Layer 6 of a small transformer language model trained on English Wikipedia (12 layers, counted from 0, width 96).
A neuron's activation on a vector x is SiLU(gate . x) times (in . x), where the dot is the dot product.

Input weights of the MLP neurons that the questions are about. A number n stands for (n - 128) times 0.006.
n12 gate: 180, 127, 121, 191, 110, 114, 173, 104, 66, 127, 96, 137, 176, 166, 111, 95, 116, 104, 137, 181, 109, 120, 57, 103, 168, 84, 135, 215, 126, 139, 78, 118, 118, 166, 170, 110, 172, 155, 78, 147, 137, 116, 149, 120, 115, 105, 66, 144, 204, 129, 97, 156, 149, 107, 173, 136, 117, 108, 145, 152, 61, 160, 123, 118, 175, 148, 127, 76, 165, 121, 129, 107, 77, 163, 87, 124, 187, 152, 135, 168, 122, 165, 110, 163, 138, 138, 188, 101, 89, 128, 115, 122, 125, 167, 120, 121
n20 gate: 151, 107, 98, 124, 180, 151, 160, 131, 63, 158, 122, 123, 187, 109, 161, 127, 132, 145, 75, 136, 150, 75, 83, 173, 57, 176, 98, 118, 78, 88, 221, 123, 141, 144, 107, 158, 159, 145, 34, 143, 110, 178, 151, 122, 102, 147, 66, 134, 111, 175, 139, 88, 132, 128, 149, 179, 75, 102, 142, 152, 106, 105, 184, 154, 99, 164, 158, 134, 179, 111, 117, 120, 89, 112, 122, 102, 93, 147, 145, 79, 157, 161, 85, 174, 143, 138, 190, 105, 145, 148, 147, 105, 87, 167, 60, 111
n134 gate: 110, 93, 126, 92, 121, 108, 108, 128, 88, 115, 100, 156, 120, 146, 123, 143, 153, 161, 143, 122, 134, 153, 163, 157, 121, 92, 123, 101, 156, 73, 135, 83, 121, 185, 125, 138, 146, 64, 131, 58, 166, 184, 123, 84, 183, 138, 115, 156, 112, 149, 148, 156, 164, 92, 108, 217, 154, 55, 132, 113, 142, 123, 171, 60, 160, 148, 160, 90, 112, 30, 133, 128, 84, 176, 60, 106, 121, 149, 121, 122, 180, 135, 137, 181, 124, 135, 147, 142, 136, 125, 102, 145, 90, 140, 107, 169
n237 gate: 163, 86, 132, 122, 138, 116, 148, 140, 179, 139, 154, 141, 126, 129, 70, 113, 102, 159, 159, 100, 56, 137, 143, 146, 145, 96, 106, 151, 74, 164, 116, 137, 122, 147, 138, 127, 112, 47, 131, 127, 109, 82, 109, 132, 118, 200, 95, 108, 66, 139, 230, 198, 82, 76, 172, 132, 152, 110, 112, 120, 199, 139, 216, 160, 189, 194, 95, 82, 122, 176, 154, 92, 164, 129, 125, 110, 161, 179, 168, 105, 130, 51, 72, 151, 115, 92, 144, 139, 119, 162, 175, 111, 127, 123, 179, 58
n262 gate: 163, 160, 140, 168, 200, 164, 105, 150, 156, 168, 220, 186, 148, 141, 133, 154, 154, 169, 144, 143, 112, 125, 82, 84, 172, 133, 106, 141, 185, 126, 156, 103, 115, 102, 97, 156, 120, 143, 110, 106, 145, 86, 153, 160, 86, 152, 134, 165, 129, 162, 169, 123, 137, 105, 110, 143, 51, 95, 141, 154, 94, 117, 120, 132, 139, 124, 118, 120, 189, 132, 152, 169, 113, 135, 124, 160, 96, 120, 164, 77, 126, 119, 74, 110, 118, 140, 88, 79, 174, 156, 97, 66, 118, 118, 130, 182
n270 gate: 131, 107, 133, 154, 162, 145, 127, 157, 105, 145, 55, 111, 148, 136, 74, 211, 95, 139, 100, 112, 160, 94, 84, 89, 133, 169, 90, 149, 89, 166, 124, 106, 160, 170, 111, 209, 191, 136, 147, 141, 101, 140, 131, 104, 200, 125, 40, 161, 102, 183, 99, 140, 137, 99, 131, 196, 118, 117, 128, 96, 155, 101, 167, 131, 104, 136, 173, 7, 135, 136, 95, 97, 140, 125, 140, 196, 119, 132, 74, 180, 151, 128, 174, 117, 106, 112, 137, 118, 51, 172, 134, 90, 106, 95, 132, 160
n301 gate: 148, 150, 74, 125, 142, 125, 148, 162, 93, 99, 133, 134, 19, 149, 97, 157, 93, 153, 138, 115, 163, 31, 161, 147, 122, 99, 126, 164, 99, 97, 158, 74, 146, 128, 125, 128, 140, 155, 98, 63, 204, 122, 110, 129, 135, 114, 138, 177, 83, 138, 144, 116, 171, 127, 152, 170, 110, 119, 92, 158, 149, 119, 131, 160, 158, 137, 133, 161, 113, 106, 143, 90, 126, 211, 97, 109, 191, 116, 11, 147, 87, 122, 114, 185, 77, 169, 144, 96, 138, 136, 136, 96, 128, 128, 167, 114
n12 in: 217, 170, 187, 141, 123, 120, 143, 144, 158, 144, 119, 115, 164, 133, 112, 138, 98, 138, 107, 123, 121, 102, 101, 108, 145, 82, 132, 178, 130, 147, 136, 115, 123, 185, 121, 137, 122, 126, 96, 153, 140, 140, 166, 210, 134, 198, 128, 132, 102, 90, 107, 90, 164, 136, 131, 133, 127, 145, 197, 84, 122, 142, 84, 129, 49, 138, 116, 166, 64, 154, 157, 170, 154, 102, 97, 98, 120, 115, 146, 59, 129, 136, 129, 99, 129, 186, 158, 149, 99, 155, 131, 131, 83, 113, 111, 109
n20 in: 97, 118, 190, 149, 145, 117, 128, 141, 117, 128, 136, 139, 94, 199, 134, 171, 71, 160, 120, 139, 129, 145, 56, 105, 166, 119, 104, 94, 178, 154, 116, 153, 149, 103, 216, 107, 83, 167, 122, 145, 153, 139, 99, 144, 149, 116, 102, 103, 98, 111, 155, 135, 94, 92, 123, 131, 86, 149, 167, 119, 102, 109, 103, 163, 126, 152, 102, 63, 110, 142, 149, 156, 139, 196, 150, 146, 72, 107, 135, 176, 135, 181, 189, 165, 124, 154, 129, 169, 163, 124, 139, 111, 113, 140, 103, 151
n134 in: 148, 61, 134, 120, 116, 190, 139, 132, 162, 140, 137, 194, 112, 111, 66, 165, 170, 100, 118, 94, 72, 117, 113, 103, 172, 155, 150, 123, 133, 89, 89, 82, 145, 159, 146, 133, 121, 107, 128, 133, 105, 91, 135, 102, 148, 137, 99, 146, 132, 116, 126, 115, 117, 90, 105, 133, 158, 90, 124, 112, 72, 148, 148, 101, 162, 158, 141, 110, 202, 156, 148, 134, 136, 121, 103, 186, 104, 78, 98, 141, 144, 153, 132, 100, 171, 103, 113, 84, 72, 91, 142, 103, 124, 153, 161, 107
n237 in: 158, 112, 165, 142, 146, 143, 62, 110, 119, 105, 72, 178, 133, 147, 175, 111, 116, 145, 120, 121, 153, 117, 116, 154, 189, 102, 196, 142, 121, 124, 94, 88, 67, 139, 122, 161, 148, 126, 161, 99, 169, 188, 116, 116, 130, 136, 111, 110, 174, 197, 108, 96, 113, 79, 72, 130, 108, 114, 101, 153, 100, 119, 126, 116, 123, 99, 121, 113, 149, 169, 170, 142, 51, 139, 160, 127, 130, 146, 82, 134, 125, 169, 43, 216, 164, 64, 155, 150, 160, 157, 175, 135, 120, 168, 135, 133
n262 in: 91, 132, 127, 133, 144, 188, 110, 86, 146, 158, 104, 136, 142, 122, 158, 205, 165, 139, 94, 134, 116, 92, 204, 78, 126, 143, 117, 201, 127, 69, 104, 106, 111, 173, 116, 111, 131, 117, 145, 122, 106, 110, 149, 170, 106, 162, 70, 142, 79, 137, 91, 177, 125, 69, 140, 144, 116, 116, 169, 133, 171, 145, 124, 194, 104, 81, 92, 128, 116, 88, 126, 150, 148, 124, 148, 97, 150, 134, 155, 60, 88, 96, 140, 101, 128, 118, 111, 149, 145, 111, 155, 105, 140, 165, 147, 93
n270 in: 171, 161, 105, 114, 182, 95, 104, 110, 103, 122, 99, 93, 125, 145, 186, 124, 62, 83, 133, 152, 98, 112, 88, 154, 108, 100, 165, 117, 129, 89, 101, 115, 120, 177, 116, 87, 141, 120, 151, 151, 128, 56, 159, 162, 183, 153, 165, 152, 138, 95, 78, 174, 82, 66, 109, 136, 126, 174, 72, 169, 114, 67, 110, 110, 159, 127, 141, 130, 177, 148, 144, 114, 116, 149, 122, 83, 161, 82, 150, 144, 137, 164, 97, 154, 114, 147, 186, 154, 96, 145, 136, 176, 125, 118, 170, 167
n301 in: 115, 116, 125, 96, 94, 148, 123, 114, 185, 90, 170, 53, 166, 158, 107, 179, 137, 91, 78, 110, 105, 127, 127, 123, 77, 139, 152, 112, 167, 101, 152, 139, 75, 111, 129, 174, 141, 118, 135, 102, 131, 108, 110, 97, 130, 69, 189, 183, 99, 94, 118, 134, 102, 138, 108, 134, 120, 132, 144, 202, 139, 196, 154, 202, 112, 130, 168, 99, 140, 69, 188, 113, 158, 123, 137, 128, 129, 118, 105, 67, 87, 125, 160, 111, 58, 100, 102, 152, 143, 162, 131, 132, 147, 135, 124, 139

Each question shows a token from some text and the vector x that enters the MLP there. A number n stands for (n - 128) times 0.029.

"in": 123, 119, 148, 141, 83, 156, 51, 104, 137, 121, 116, 129, 118, 116, 152, 152, 132, 110, 108, 138, 116, 135, 129, 143, 109, 122, 108, 125, 163, 151, 123, 129, 146, 143, 123, 116, 165, 114, 103, 113, 128, 130, 100, 87, 90, 107, 134, 130, 139, 144, 90, 107, 139, 146, 147, 119, 140, 136, 138, 111, 124, 117, 177, 102, 111, 194, 180, 100, 138, 99, 134, 79, 168, 94, 151, 127, 146, 128, 137, 139, 168, 148, 104, 152, 148, 131, 147, 123, 160, 127, 120, 148, 133, 167, 161, 117
Which of these neurons fires most? n134

"and": 149, 103, 120, 134, 193, 106, 88, 66, 138, 129, 137, 154, 136, 70, 170, 148, 153, 130, 162, 114, 107, 178, 101, 100, 139, 147, 136, 130, 170, 167, 153, 179, 125, 143, 108, 93, 123, 167, 131, 154, 118, 137, 113, 135, 74, 112, 112, 123, 134, 147, 115, 104, 119, 116, 116, 126, 105, 145, 124, 101, 120, 113, 104, 129, 127, 138, 130, 110, 151, 172, 159, 106, 152, 162, 154, 133, 88, 96, 144, 127, 136, 109, 131, 115, 140, 123, 164, 144, 127, 159, 116, 119, 105, 116, 141, 128
Which neuron fires most, and how strongly? n20, at about 0.46

"k": 125, 120, 137, 124, 75, 113, 102, 75, 139, 129, 161, 102, 119, 117, 149, 114, 168, 166, 143, 146, 84, 111, 120, 139, 91, 134, 149, 135, 131, 126, 135, 124, 132, 116, 127, 142, 113, 141, 99, 57, 127, 140, 59, 164, 81, 147, 98, 96, 133, 178, 150, 93, 136, 140, 138, 122, 132, 150, 118, 147, 147, 113, 122, 151, 116, 144, 153, 125, 90, 128, 128, 161, 140, 124, 110, 100, 106, 102, 148, 123, 105, 124, 170, 114, 116, 106, 98, 132, 131, 140, 102, 116, 119, 150, 133, 152
Which of these neurons fires most? n270

"e": 121, 186, 158, 122, 102, 135, 91, 142, 124, 110, 149, 138, 129, 151, 136, 144, 148, 136, 149, 120, 128, 95, 130, 127, 176, 97, 60, 108, 130, 123, 94, 102, 129, 125, 135, 94, 133, 151, 134, 165, 128, 127, 103, 132, 161, 97, 120, 95, 146, 156, 143, 136, 135, 145, 126, 114, 134, 156, 135, 94, 138, 88, 125, 134, 117, 106, 185, 89, 145, 116, 136, 161, 174, 125, 140, 147, 139, 67, 141, 117, 117, 145, 165, 109, 107, 107, 99, 173, 128, 143, 136, 106, 133, 158, 92, 85
Which of these neurons fires most? n237

" ": 114, 100, 127, 102, 138, 117, 114, 123, 122, 132, 122, 142, 151, 122, 140, 120, 173, 150, 119, 131, 118, 159, 130, 154, 120, 137, 136, 119, 113, 115, 83, 116, 151, 145, 128, 82, 123, 142, 112, 148, 158, 138, 136, 205, 139, 160, 151, 144, 146, 89, 111, 105, 160, 130, 175, 140, 137, 96, 137, 105, 117, 116, 100, 104, 75, 125, 184, 136, 140, 104, 124, 181, 112, 119, 155, 162, 131, 129, 115, 134, 100, 146, 96, 126, 161, 129, 106, 125, 129, 128, 138, 141, 146, 98, 153, 129
Which of these neurons fires most? n301

" the": 125, 101, 131, 117, 129, 154, 39, 139, 145, 122, 97, 117, 163, 113, 132, 117, 138, 113, 141, 134, 152, 116, 142, 165, 130, 153, 89, 163, 113, 120, 143, 141, 116, 113, 119, 141, 120, 112, 115, 122, 117, 137, 121, 189, 151, 83, 110, 135, 147, 156, 145, 115, 113, 136, 118, 118, 138, 163, 93, 132, 123, 133, 84, 125, 151, 132, 134, 160, 128, 128, 153, 132, 202, 141, 113, 138, 156, 152, 139, 130, 136, 105, 113, 117, 110, 135, 106, 174, 154, 135, 133, 103, 103, 95, 117, 126
Which of these neurons fires most? n134

" A": 146, 113, 127, 118, 111, 124, 71, 130, 149, 132, 139, 102, 141, 127, 133, 97, 126, 15, 99, 130, 130, 136, 134, 151, 146, 120, 138, 138, 110, 131, 114, 131, 170, 161, 142, 126, 125, 115, 133, 101, 95, 120, 122, 154, 135, 127, 127, 114, 122, 144, 116, 100, 118, 118, 126, 176, 145, 133, 100, 144, 122, 127, 97, 113, 150, 83, 140, 141, 139, 126, 104, 115, 121, 170, 166, 154, 126, 160, 164, 130, 104, 135, 133, 148, 117, 165, 122, 117, 167, 128, 107, 151, 151, 126, 132, 104
Which of these neurons fires most? n20

"2": 98, 155, 112, 114, 106, 105, 52, 120, 121, 108, 130, 74, 137, 166, 108, 141, 142, 97, 141, 113, 136, 126, 136, 127, 126, 139, 135, 147, 155, 87, 134, 118, 129, 101, 99, 149, 126, 81, 101, 178, 116, 108, 84, 145, 135, 102, 123, 90, 135, 128, 114, 114, 133, 152, 139, 122, 124, 165, 164, 131, 119, 136, 116, 117, 123, 131, 143, 177, 130, 115, 144, 159, 148, 120, 157, 143, 116, 102, 102, 163, 104, 132, 182, 106, 172, 154, 130, 158, 99, 108, 132, 142, 150, 119, 129, 113
Which neuron fires most, and how strongly? n237, at about 0.15

"a": 137, 130, 146, 113, 138, 160, 109, 134, 136, 138, 143, 121, 90, 160, 137, 132, 153, 111, 116, 115, 128, 140, 189, 124, 157, 100, 137, 173, 122, 120, 130, 142, 181, 113, 152, 120, 140, 132, 107, 153, 140, 96, 90, 159, 127, 79, 139, 124, 124, 94, 170, 105, 113, 143, 131, 115, 138, 131, 129, 67, 143, 170, 110, 160, 105, 140, 101, 87, 109, 119, 139, 141, 150, 136, 155, 136, 99, 143, 177, 126, 114, 119, 102, 121, 130, 119, 88, 122, 147, 109, 120, 94, 130, 136, 111, 150
Which of these neurons fires most? n262

"re": 136, 176, 177, 150, 87, 129, 120, 96, 162, 126, 132, 135, 159, 109, 85, 123, 145, 117, 123, 153, 140, 123, 116, 166, 106, 126, 74, 78, 155, 109, 131, 128, 114, 132, 109, 140, 120, 119, 151, 137, 98, 126, 100, 125, 99, 113, 166, 124, 118, 160, 96, 128, 123, 146, 144, 102, 103, 132, 95, 130, 106, 144, 103, 100, 92, 155, 152, 96, 127, 147, 118, 89, 131, 144, 145, 125, 147, 80, 183, 142, 112, 138, 156, 80, 135, 163, 137, 145, 122, 130, 89, 167, 143, 140, 93, 121
The three highest activations, in order: n237, n262, n134

"er": 141, 133, 163, 129, 119, 146, 91, 61, 133, 150, 113, 130, 118, 117, 130, 98, 85, 176, 116, 110, 121, 152, 111, 132, 119, 148, 106, 94, 143, 112, 140, 137, 163, 171, 103, 80, 101, 139, 139, 134, 73, 127, 111, 132, 116, 99, 156, 90, 97, 83, 116, 95, 137, 150, 151, 108, 111, 114, 104, 111, 135, 121, 137, 166, 71, 89, 159, 142, 121, 131, 136, 135, 176, 110, 118, 118, 112, 105, 169, 141, 123, 113, 124, 110, 119, 99, 125, 116, 123, 148, 127, 126, 104, 141, 128, 125
Which two neurons fire most, strongest first? n237, n134

" S": 135, 128, 144, 130, 110, 155, 102, 108, 122, 131, 126, 120, 123, 130, 137, 148, 171, 102, 160, 98, 140, 137, 128, 148, 94, 127, 129, 131, 130, 136, 118, 123, 219, 134, 142, 141, 134, 142, 133, 146, 115, 129, 128, 185, 143, 112, 125, 122, 101, 159, 132, 136, 117, 145, 123, 129, 144, 145, 141, 138, 117, 152, 108, 153, 101, 111, 139, 119, 133, 131, 115, 125, 132, 131, 127, 137, 148, 130, 113, 126, 112, 121, 138, 110, 126, 120, 149, 123, 182, 131, 87, 152, 104, 118, 115, 98
Which two neurons fire most, strongest first? n237, n134

"ct": 122, 121, 102, 108, 79, 136, 101, 121, 161, 120, 166, 120, 130, 103, 112, 122, 124, 128, 124, 107, 139, 159, 116, 129, 128, 123, 140, 134, 127, 146, 140, 137, 121, 115, 180, 111, 88, 125, 188, 143, 84, 140, 103, 135, 136, 148, 139, 93, 160, 148, 152, 155, 157, 100, 105, 64, 171, 125, 99, 114, 147, 130, 144, 127, 99, 134, 131, 112, 126, 134, 138, 151, 165, 150, 121, 152, 176, 110, 103, 114, 121, 135, 148, 158, 142, 158, 99, 128, 97, 156, 121, 143, 138, 188, 140, 69
Which of these neurons fires most? n270

"0": 127, 114, 83, 127, 144, 122, 80, 120, 128, 116, 120, 159, 135, 165, 117, 136, 169, 122, 156, 128, 156, 123, 155, 122, 137, 97, 201, 161, 132, 91, 138, 116, 119, 105, 82, 163, 111, 95, 129, 85, 132, 81, 130, 126, 139, 106, 123, 165, 117, 115, 143, 84, 144, 127, 152, 138, 109, 92, 131, 105, 128, 104, 92, 113, 96, 153, 135, 121, 151, 108, 134, 166, 167, 158, 138, 93, 152, 137, 125, 163, 138, 118, 170, 85, 138, 125, 121, 136, 155, 142, 112, 200, 137, 140, 150, 130
The three highest activations, in order: n301, n134, n262

"op": 83, 107, 70, 128, 111, 46, 98, 127, 142, 173, 60, 150, 139, 121, 168, 134, 164, 95, 123, 85, 162, 95, 112, 161, 122, 143, 122, 102, 120, 153, 148, 144, 154, 114, 126, 148, 116, 105, 130, 146, 114, 125, 90, 136, 103, 129, 166, 115, 123, 116, 142, 148, 134, 126, 123, 121, 113, 96, 119, 110, 147, 104, 109, 127, 96, 112, 139, 147, 162, 153, 102, 112, 144, 134, 188, 124, 119, 125, 134, 111, 94, 110, 109, 115, 155, 158, 124, 131, 110, 137, 126, 146, 147, 116, 117, 122
Which neuron fires most, and how strongly? n134, at about 0.41

"ers": 94, 151, 79, 136, 99, 190, 118, 119, 132, 145, 112, 147, 141, 129, 125, 124, 104, 108, 161, 105, 100, 153, 85, 125, 118, 146, 108, 156, 139, 149, 148, 129, 130, 129, 154, 172, 98, 129, 168, 137, 94, 127, 90, 156, 124, 119, 171, 111, 112, 79, 124, 65, 94, 142, 103, 89, 104, 146, 168, 131, 117, 117, 113, 127, 110, 144, 140, 111, 105, 95, 120, 113, 127, 92, 96, 109, 131, 110, 142, 119, 149, 136, 101, 103, 130, 129, 140, 166, 118, 110, 139, 138, 148, 157, 137, 57
Which two neurons fire most, strongest first? n237, n270

"-": 150, 123, 134, 143, 123, 152, 112, 134, 133, 106, 110, 133, 156, 127, 124, 142, 98, 129, 141, 121, 101, 131, 125, 135, 67, 125, 121, 109, 123, 131, 154, 147, 133, 110, 127, 140, 136, 100, 129, 148, 138, 161, 107, 182, 134, 128, 184, 173, 145, 140, 128, 97, 105, 103, 118, 118, 119, 162, 139, 122, 148, 112, 81, 122, 93, 124, 145, 170, 120, 140, 135, 159, 126, 90, 161, 110, 123, 164, 140, 113, 81, 134, 105, 138, 123, 129, 94, 106, 103, 139, 147, 162, 106, 93, 151, 99
Which neuron fires most, and how strongly? n134, at about 0.34

" and": 129, 148, 122, 117, 146, 146, 58, 110, 115, 98, 131, 124, 116, 103, 131, 169, 144, 120, 153, 162, 114, 125, 128, 100, 120, 121, 134, 87, 144, 111, 153, 112, 123, 122, 151, 92, 136, 162, 116, 129, 107, 118, 106, 141, 117, 156, 136, 154, 130, 144, 140, 122, 98, 96, 97, 115, 140, 162, 120, 111, 110, 114, 113, 68, 104, 159, 143, 194, 165, 110, 165, 174, 160, 120, 109, 131, 147, 137, 113, 130, 102, 130, 127, 172, 105, 103, 90, 110, 139, 178, 159, 147, 128, 159, 126, 83
Which two neurons fire most, strongest first? n262, n301

"ar": 109, 120, 157, 142, 128, 123, 117, 95, 131, 188, 150, 121, 114, 116, 123, 106, 119, 129, 170, 182, 124, 142, 116, 125, 161, 129, 184, 129, 121, 108, 127, 157, 137, 83, 139, 137, 117, 140, 102, 150, 110, 156, 59, 139, 109, 92, 98, 113, 131, 114, 107, 101, 161, 152, 135, 117, 117, 119, 122, 109, 141, 134, 86, 99, 96, 90, 113, 177, 141, 112, 70, 110, 152, 132, 162, 104, 131, 116, 152, 106, 160, 119, 141, 139, 151, 107, 126, 86, 117, 125, 130, 104, 119, 123, 106, 108
The three highest activations, in order: n301, n270, n134

" B": 145, 145, 122, 124, 132, 125, 75, 111, 128, 110, 153, 151, 151, 116, 153, 157, 167, 95, 142, 131, 127, 138, 127, 123, 86, 137, 125, 142, 139, 101, 101, 134, 209, 111, 129, 139, 150, 143, 135, 97, 102, 120, 96, 142, 129, 119, 132, 97, 106, 116, 131, 112, 87, 140, 159, 128, 149, 108, 143, 166, 122, 123, 109, 131, 100, 129, 126, 130, 141, 126, 123, 160, 128, 158, 168, 127, 96, 115, 116, 122, 124, 121, 123, 136, 106, 125, 122, 126, 143, 133, 102, 110, 146, 107, 122, 111
Which of these neurons fires most? n262

".": 157, 111, 119, 134, 118, 152, 77, 118, 119, 73, 124, 77, 117, 137, 140, 153, 125, 116, 136, 131, 111, 140, 162, 77, 143, 104, 154, 119, 121, 120, 166, 87, 112, 109, 175, 128, 127, 119, 135, 145, 127, 155, 114, 173, 125, 112, 159, 151, 131, 109, 128, 134, 66, 141, 125, 120, 101, 120, 102, 107, 147, 155, 145, 146, 75, 116, 145, 181, 157, 100, 112, 124, 136, 104, 112, 156, 134, 102, 121, 132, 133, 121, 102, 138, 102, 125, 146, 135, 97, 156, 146, 116, 146, 107, 118, 125
Which of these neurons fires most? n301

" (": 139, 134, 124, 150, 163, 130, 71, 129, 115, 106, 138, 51, 154, 144, 115, 99, 158, 98, 138, 131, 100, 133, 89, 172, 89, 114, 131, 123, 162, 130, 178, 129, 180, 115, 136, 177, 130, 118, 138, 155, 137, 122, 131, 160, 156, 103, 151, 148, 118, 109, 114, 89, 128, 117, 123, 137, 152, 134, 112, 132, 129, 142, 154, 137, 114, 119, 148, 158, 124, 143, 97, 87, 132, 151, 127, 110, 121, 122, 116, 140, 120, 111, 124, 113, 156, 102, 107, 143, 128, 140, 132, 146, 141, 136, 159, 126
Which neuron fires most, and how strongly? n262, at about 0.6

" w": 127, 95, 123, 119, 129, 157, 111, 145, 124, 123, 118, 123, 139, 129, 110, 146, 129, 116, 123, 126, 128, 143, 135, 151, 119, 99, 155, 159, 152, 130, 131, 117, 158, 142, 122, 143, 117, 164, 171, 128, 159, 130, 153, 195, 130, 124, 89, 134, 118, 99, 136, 100, 73, 102, 187, 80, 146, 177, 116, 146, 138, 88, 133, 125, 134, 81, 113, 104, 169, 151, 120, 128, 159, 105, 140, 89, 126, 98, 148, 158, 141, 130, 104, 132, 157, 110, 152, 124, 112, 143, 138, 118, 122, 133, 128, 104
The three highest activations, in order: n237, n270, n301

",": 147, 124, 123, 134, 118, 113, 64, 164, 77, 149, 152, 90, 137, 148, 134, 165, 145, 118, 117, 108, 153, 122, 128, 143, 138, 109, 120, 125, 134, 118, 146, 173, 124, 121, 132, 151, 146, 117, 112, 130, 150, 150, 91, 154, 120, 114, 126, 131, 111, 82, 126, 138, 88, 141, 110, 110, 97, 147, 122, 132, 156, 118, 119, 96, 101, 133, 127, 209, 167, 112, 125, 171, 145, 165, 142, 146, 129, 124, 130, 125, 112, 132, 140, 114, 149, 90, 145, 147, 112, 96, 135, 172, 190, 150, 151, 112
Which of these neurons fires most? n134

" St": 115, 140, 95, 115, 122, 122, 72, 87, 162, 97, 148, 151, 169, 138, 143, 130, 158, 130, 152, 117, 107, 107, 144, 147, 116, 121, 118, 125, 145, 148, 118, 111, 181, 116, 152, 128, 157, 171, 134, 107, 120, 119, 96, 149, 189, 123, 108, 114, 109, 128, 106, 109, 112, 150, 129, 113, 158, 137, 102, 138, 92, 112, 123, 131, 121, 103, 131, 128, 100, 149, 107, 193, 158, 150, 119, 146, 135, 134, 140, 120, 127, 133, 164, 160, 119, 111, 134, 155, 132, 130, 88, 143, 170, 129, 98, 98
The three highest activations, in order: n12, n134, n237

"if": 99, 172, 145, 141, 90, 100, 132, 133, 157, 139, 124, 179, 148, 154, 116, 98, 195, 119, 118, 101, 125, 111, 99, 157, 115, 130, 145, 130, 123, 135, 120, 123, 118, 121, 164, 149, 112, 148, 137, 154, 116, 121, 99, 119, 129, 114, 146, 136, 134, 109, 99, 144, 94, 155, 140, 130, 129, 156, 115, 108, 166, 106, 91, 46, 132, 95, 168, 116, 147, 131, 111, 104, 138, 130, 123, 118, 102, 95, 115, 105, 150, 112, 165, 83, 176, 183, 128, 120, 112, 109, 137, 103, 141, 98, 108, 132
The three highest activations, in order: n262, n237, n301

"es": 142, 155, 141, 133, 87, 155, 118, 99, 134, 145, 103, 130, 129, 136, 122, 129, 150, 72, 147, 154, 138, 123, 72, 114, 147, 115, 155, 124, 109, 158, 119, 113, 169, 100, 133, 149, 134, 139, 155, 172, 121, 153, 97, 143, 133, 139, 122, 145, 118, 84, 117, 153, 95, 162, 89, 78, 151, 129, 170, 124, 135, 121, 131, 115, 93, 84, 139, 125, 107, 137, 140, 140, 141, 121, 91, 112, 147, 123, 188, 108, 128, 116, 145, 70, 146, 138, 147, 148, 152, 116, 140, 155, 132, 145, 115, 123
Which of these neurons fires most? n237

"X": 166, 94, 162, 122, 116, 76, 56, 156, 129, 138, 136, 135, 120, 132, 155, 110, 128, 79, 140, 167, 127, 113, 151, 110, 90, 147, 155, 131, 155, 125, 103, 145, 171, 144, 101, 125, 110, 133, 102, 164, 136, 121, 96, 161, 101, 137, 127, 122, 126, 120, 100, 134, 141, 150, 113, 147, 143, 115, 124, 142, 142, 103, 154, 132, 70, 87, 81, 121, 153, 118, 128, 129, 98, 118, 137, 177, 145, 125, 140, 148, 135, 141, 131, 143, 140, 142, 117, 147, 159, 121, 122, 137, 130, 121, 153, 99
The three highest activations, in order: n301, n134, n20

"t": 136, 124, 141, 122, 80, 101, 73, 121, 164, 76, 122, 114, 99, 128, 122, 146, 201, 172, 113, 108, 122, 154, 127, 130, 111, 152, 171, 143, 129, 88, 123, 117, 131, 128, 124, 145, 147, 155, 124, 109, 135, 123, 139, 141, 110, 129, 109, 148, 124, 91, 133, 74, 126, 107, 143, 112, 118, 107, 131, 114, 125, 99, 84, 137, 152, 119, 122, 158, 125, 100, 120, 97, 143, 121, 128, 70, 176, 118, 101, 121, 143, 145, 134, 128, 127, 144, 112, 148, 173, 85, 160, 134, 169, 152, 132, 155
Which of these neurons fires most? n301

"ri": 101, 94, 152, 85, 117, 120, 109, 134, 109, 95, 116, 145, 178, 140, 139, 124, 157, 143, 119, 121, 150, 94, 145, 131, 140, 114, 66, 104, 121, 104, 95, 130, 130, 89, 158, 146, 130, 149, 137, 188, 184, 143, 116, 126, 140, 103, 113, 103, 84, 154, 129, 153, 116, 158, 145, 137, 134, 158, 119, 72, 99, 80, 139, 88, 105, 116, 136, 131, 148, 134, 133, 141, 116, 141, 139, 142, 131, 125, 113, 112, 172, 150, 129, 126, 161, 114, 142, 143, 123, 118, 118, 194, 127, 85, 171, 121
Which neuron fires most, and how strongly? n301, at about 0.63

"l": 102, 130, 122, 128, 74, 100, 141, 133, 106, 170, 133, 145, 130, 115, 100, 115, 177, 114, 167, 137, 121, 127, 164, 132, 87, 113, 86, 132, 112, 116, 91, 158, 105, 103, 128, 139, 137, 144, 138, 166, 117, 99, 172, 103, 124, 82, 145, 115, 144, 147, 117, 112, 134, 122, 117, 95, 149, 151, 95, 106, 135, 134, 141, 154, 89, 97, 118, 146, 143, 117, 129, 113, 168, 105, 108, 109, 139, 110, 75, 122, 119, 169, 127, 132, 129, 133, 140, 136, 146, 129, 71, 118, 160, 122, 156, 141
Which of these neurons fires most? n20

"he": 132, 142, 134, 108, 169, 128, 46, 123, 162, 129, 116, 130, 188, 102, 115, 133, 137, 81, 109, 145, 144, 105, 148, 121, 143, 137, 112, 143, 91, 123, 143, 129, 100, 158, 117, 171, 164, 143, 109, 111, 163, 121, 108, 137, 135, 96, 133, 104, 165, 156, 162, 144, 117, 134, 157, 104, 120, 147, 121, 102, 149, 119, 108, 104, 129, 131, 140, 116, 127, 143, 86, 107, 197, 130, 123, 119, 118, 134, 140, 111, 134, 96, 92, 76, 138, 148, 100, 133, 115, 137, 146, 119, 150, 99, 133, 94
The three highest activations, in order: n262, n20, n134

"n": 79, 135, 86, 158, 95, 135, 98, 140, 151, 133, 166, 116, 98, 121, 154, 125, 173, 148, 127, 140, 116, 142, 110, 145, 133, 140, 143, 147, 104, 123, 147, 113, 147, 112, 117, 180, 130, 113, 128, 117, 143, 121, 162, 155, 126, 82, 143, 115, 133, 125, 103, 107, 110, 83, 186, 99, 81, 146, 134, 96, 154, 73, 137, 99, 135, 100, 144, 101, 151, 99, 100, 133, 107, 99, 118, 95, 143, 119, 179, 89, 130, 126, 123, 104, 151, 118, 116, 135, 155, 142, 150, 105, 126, 125, 165, 110
Which neuron fires most, and how strongly? n262, at about 3.6

"i": 129, 132, 149, 147, 132, 126, 101, 99, 107, 126, 174, 114, 110, 121, 125, 103, 128, 152, 102, 120, 109, 149, 161, 124, 169, 151, 74, 147, 135, 109, 97, 90, 152, 118, 137, 119, 124, 142, 114, 113, 123, 114, 97, 193, 95, 113, 132, 107, 82, 143, 157, 96, 140, 141, 143, 106, 120, 158, 139, 91, 132, 142, 116, 111, 114, 127, 115, 128, 102, 146, 137, 109, 120, 109, 158, 126, 102, 140, 166, 128, 165, 116, 143, 125, 119, 118, 102, 115, 154, 174, 99, 121, 121, 147, 152, 146
Which of these neurons fires most? n262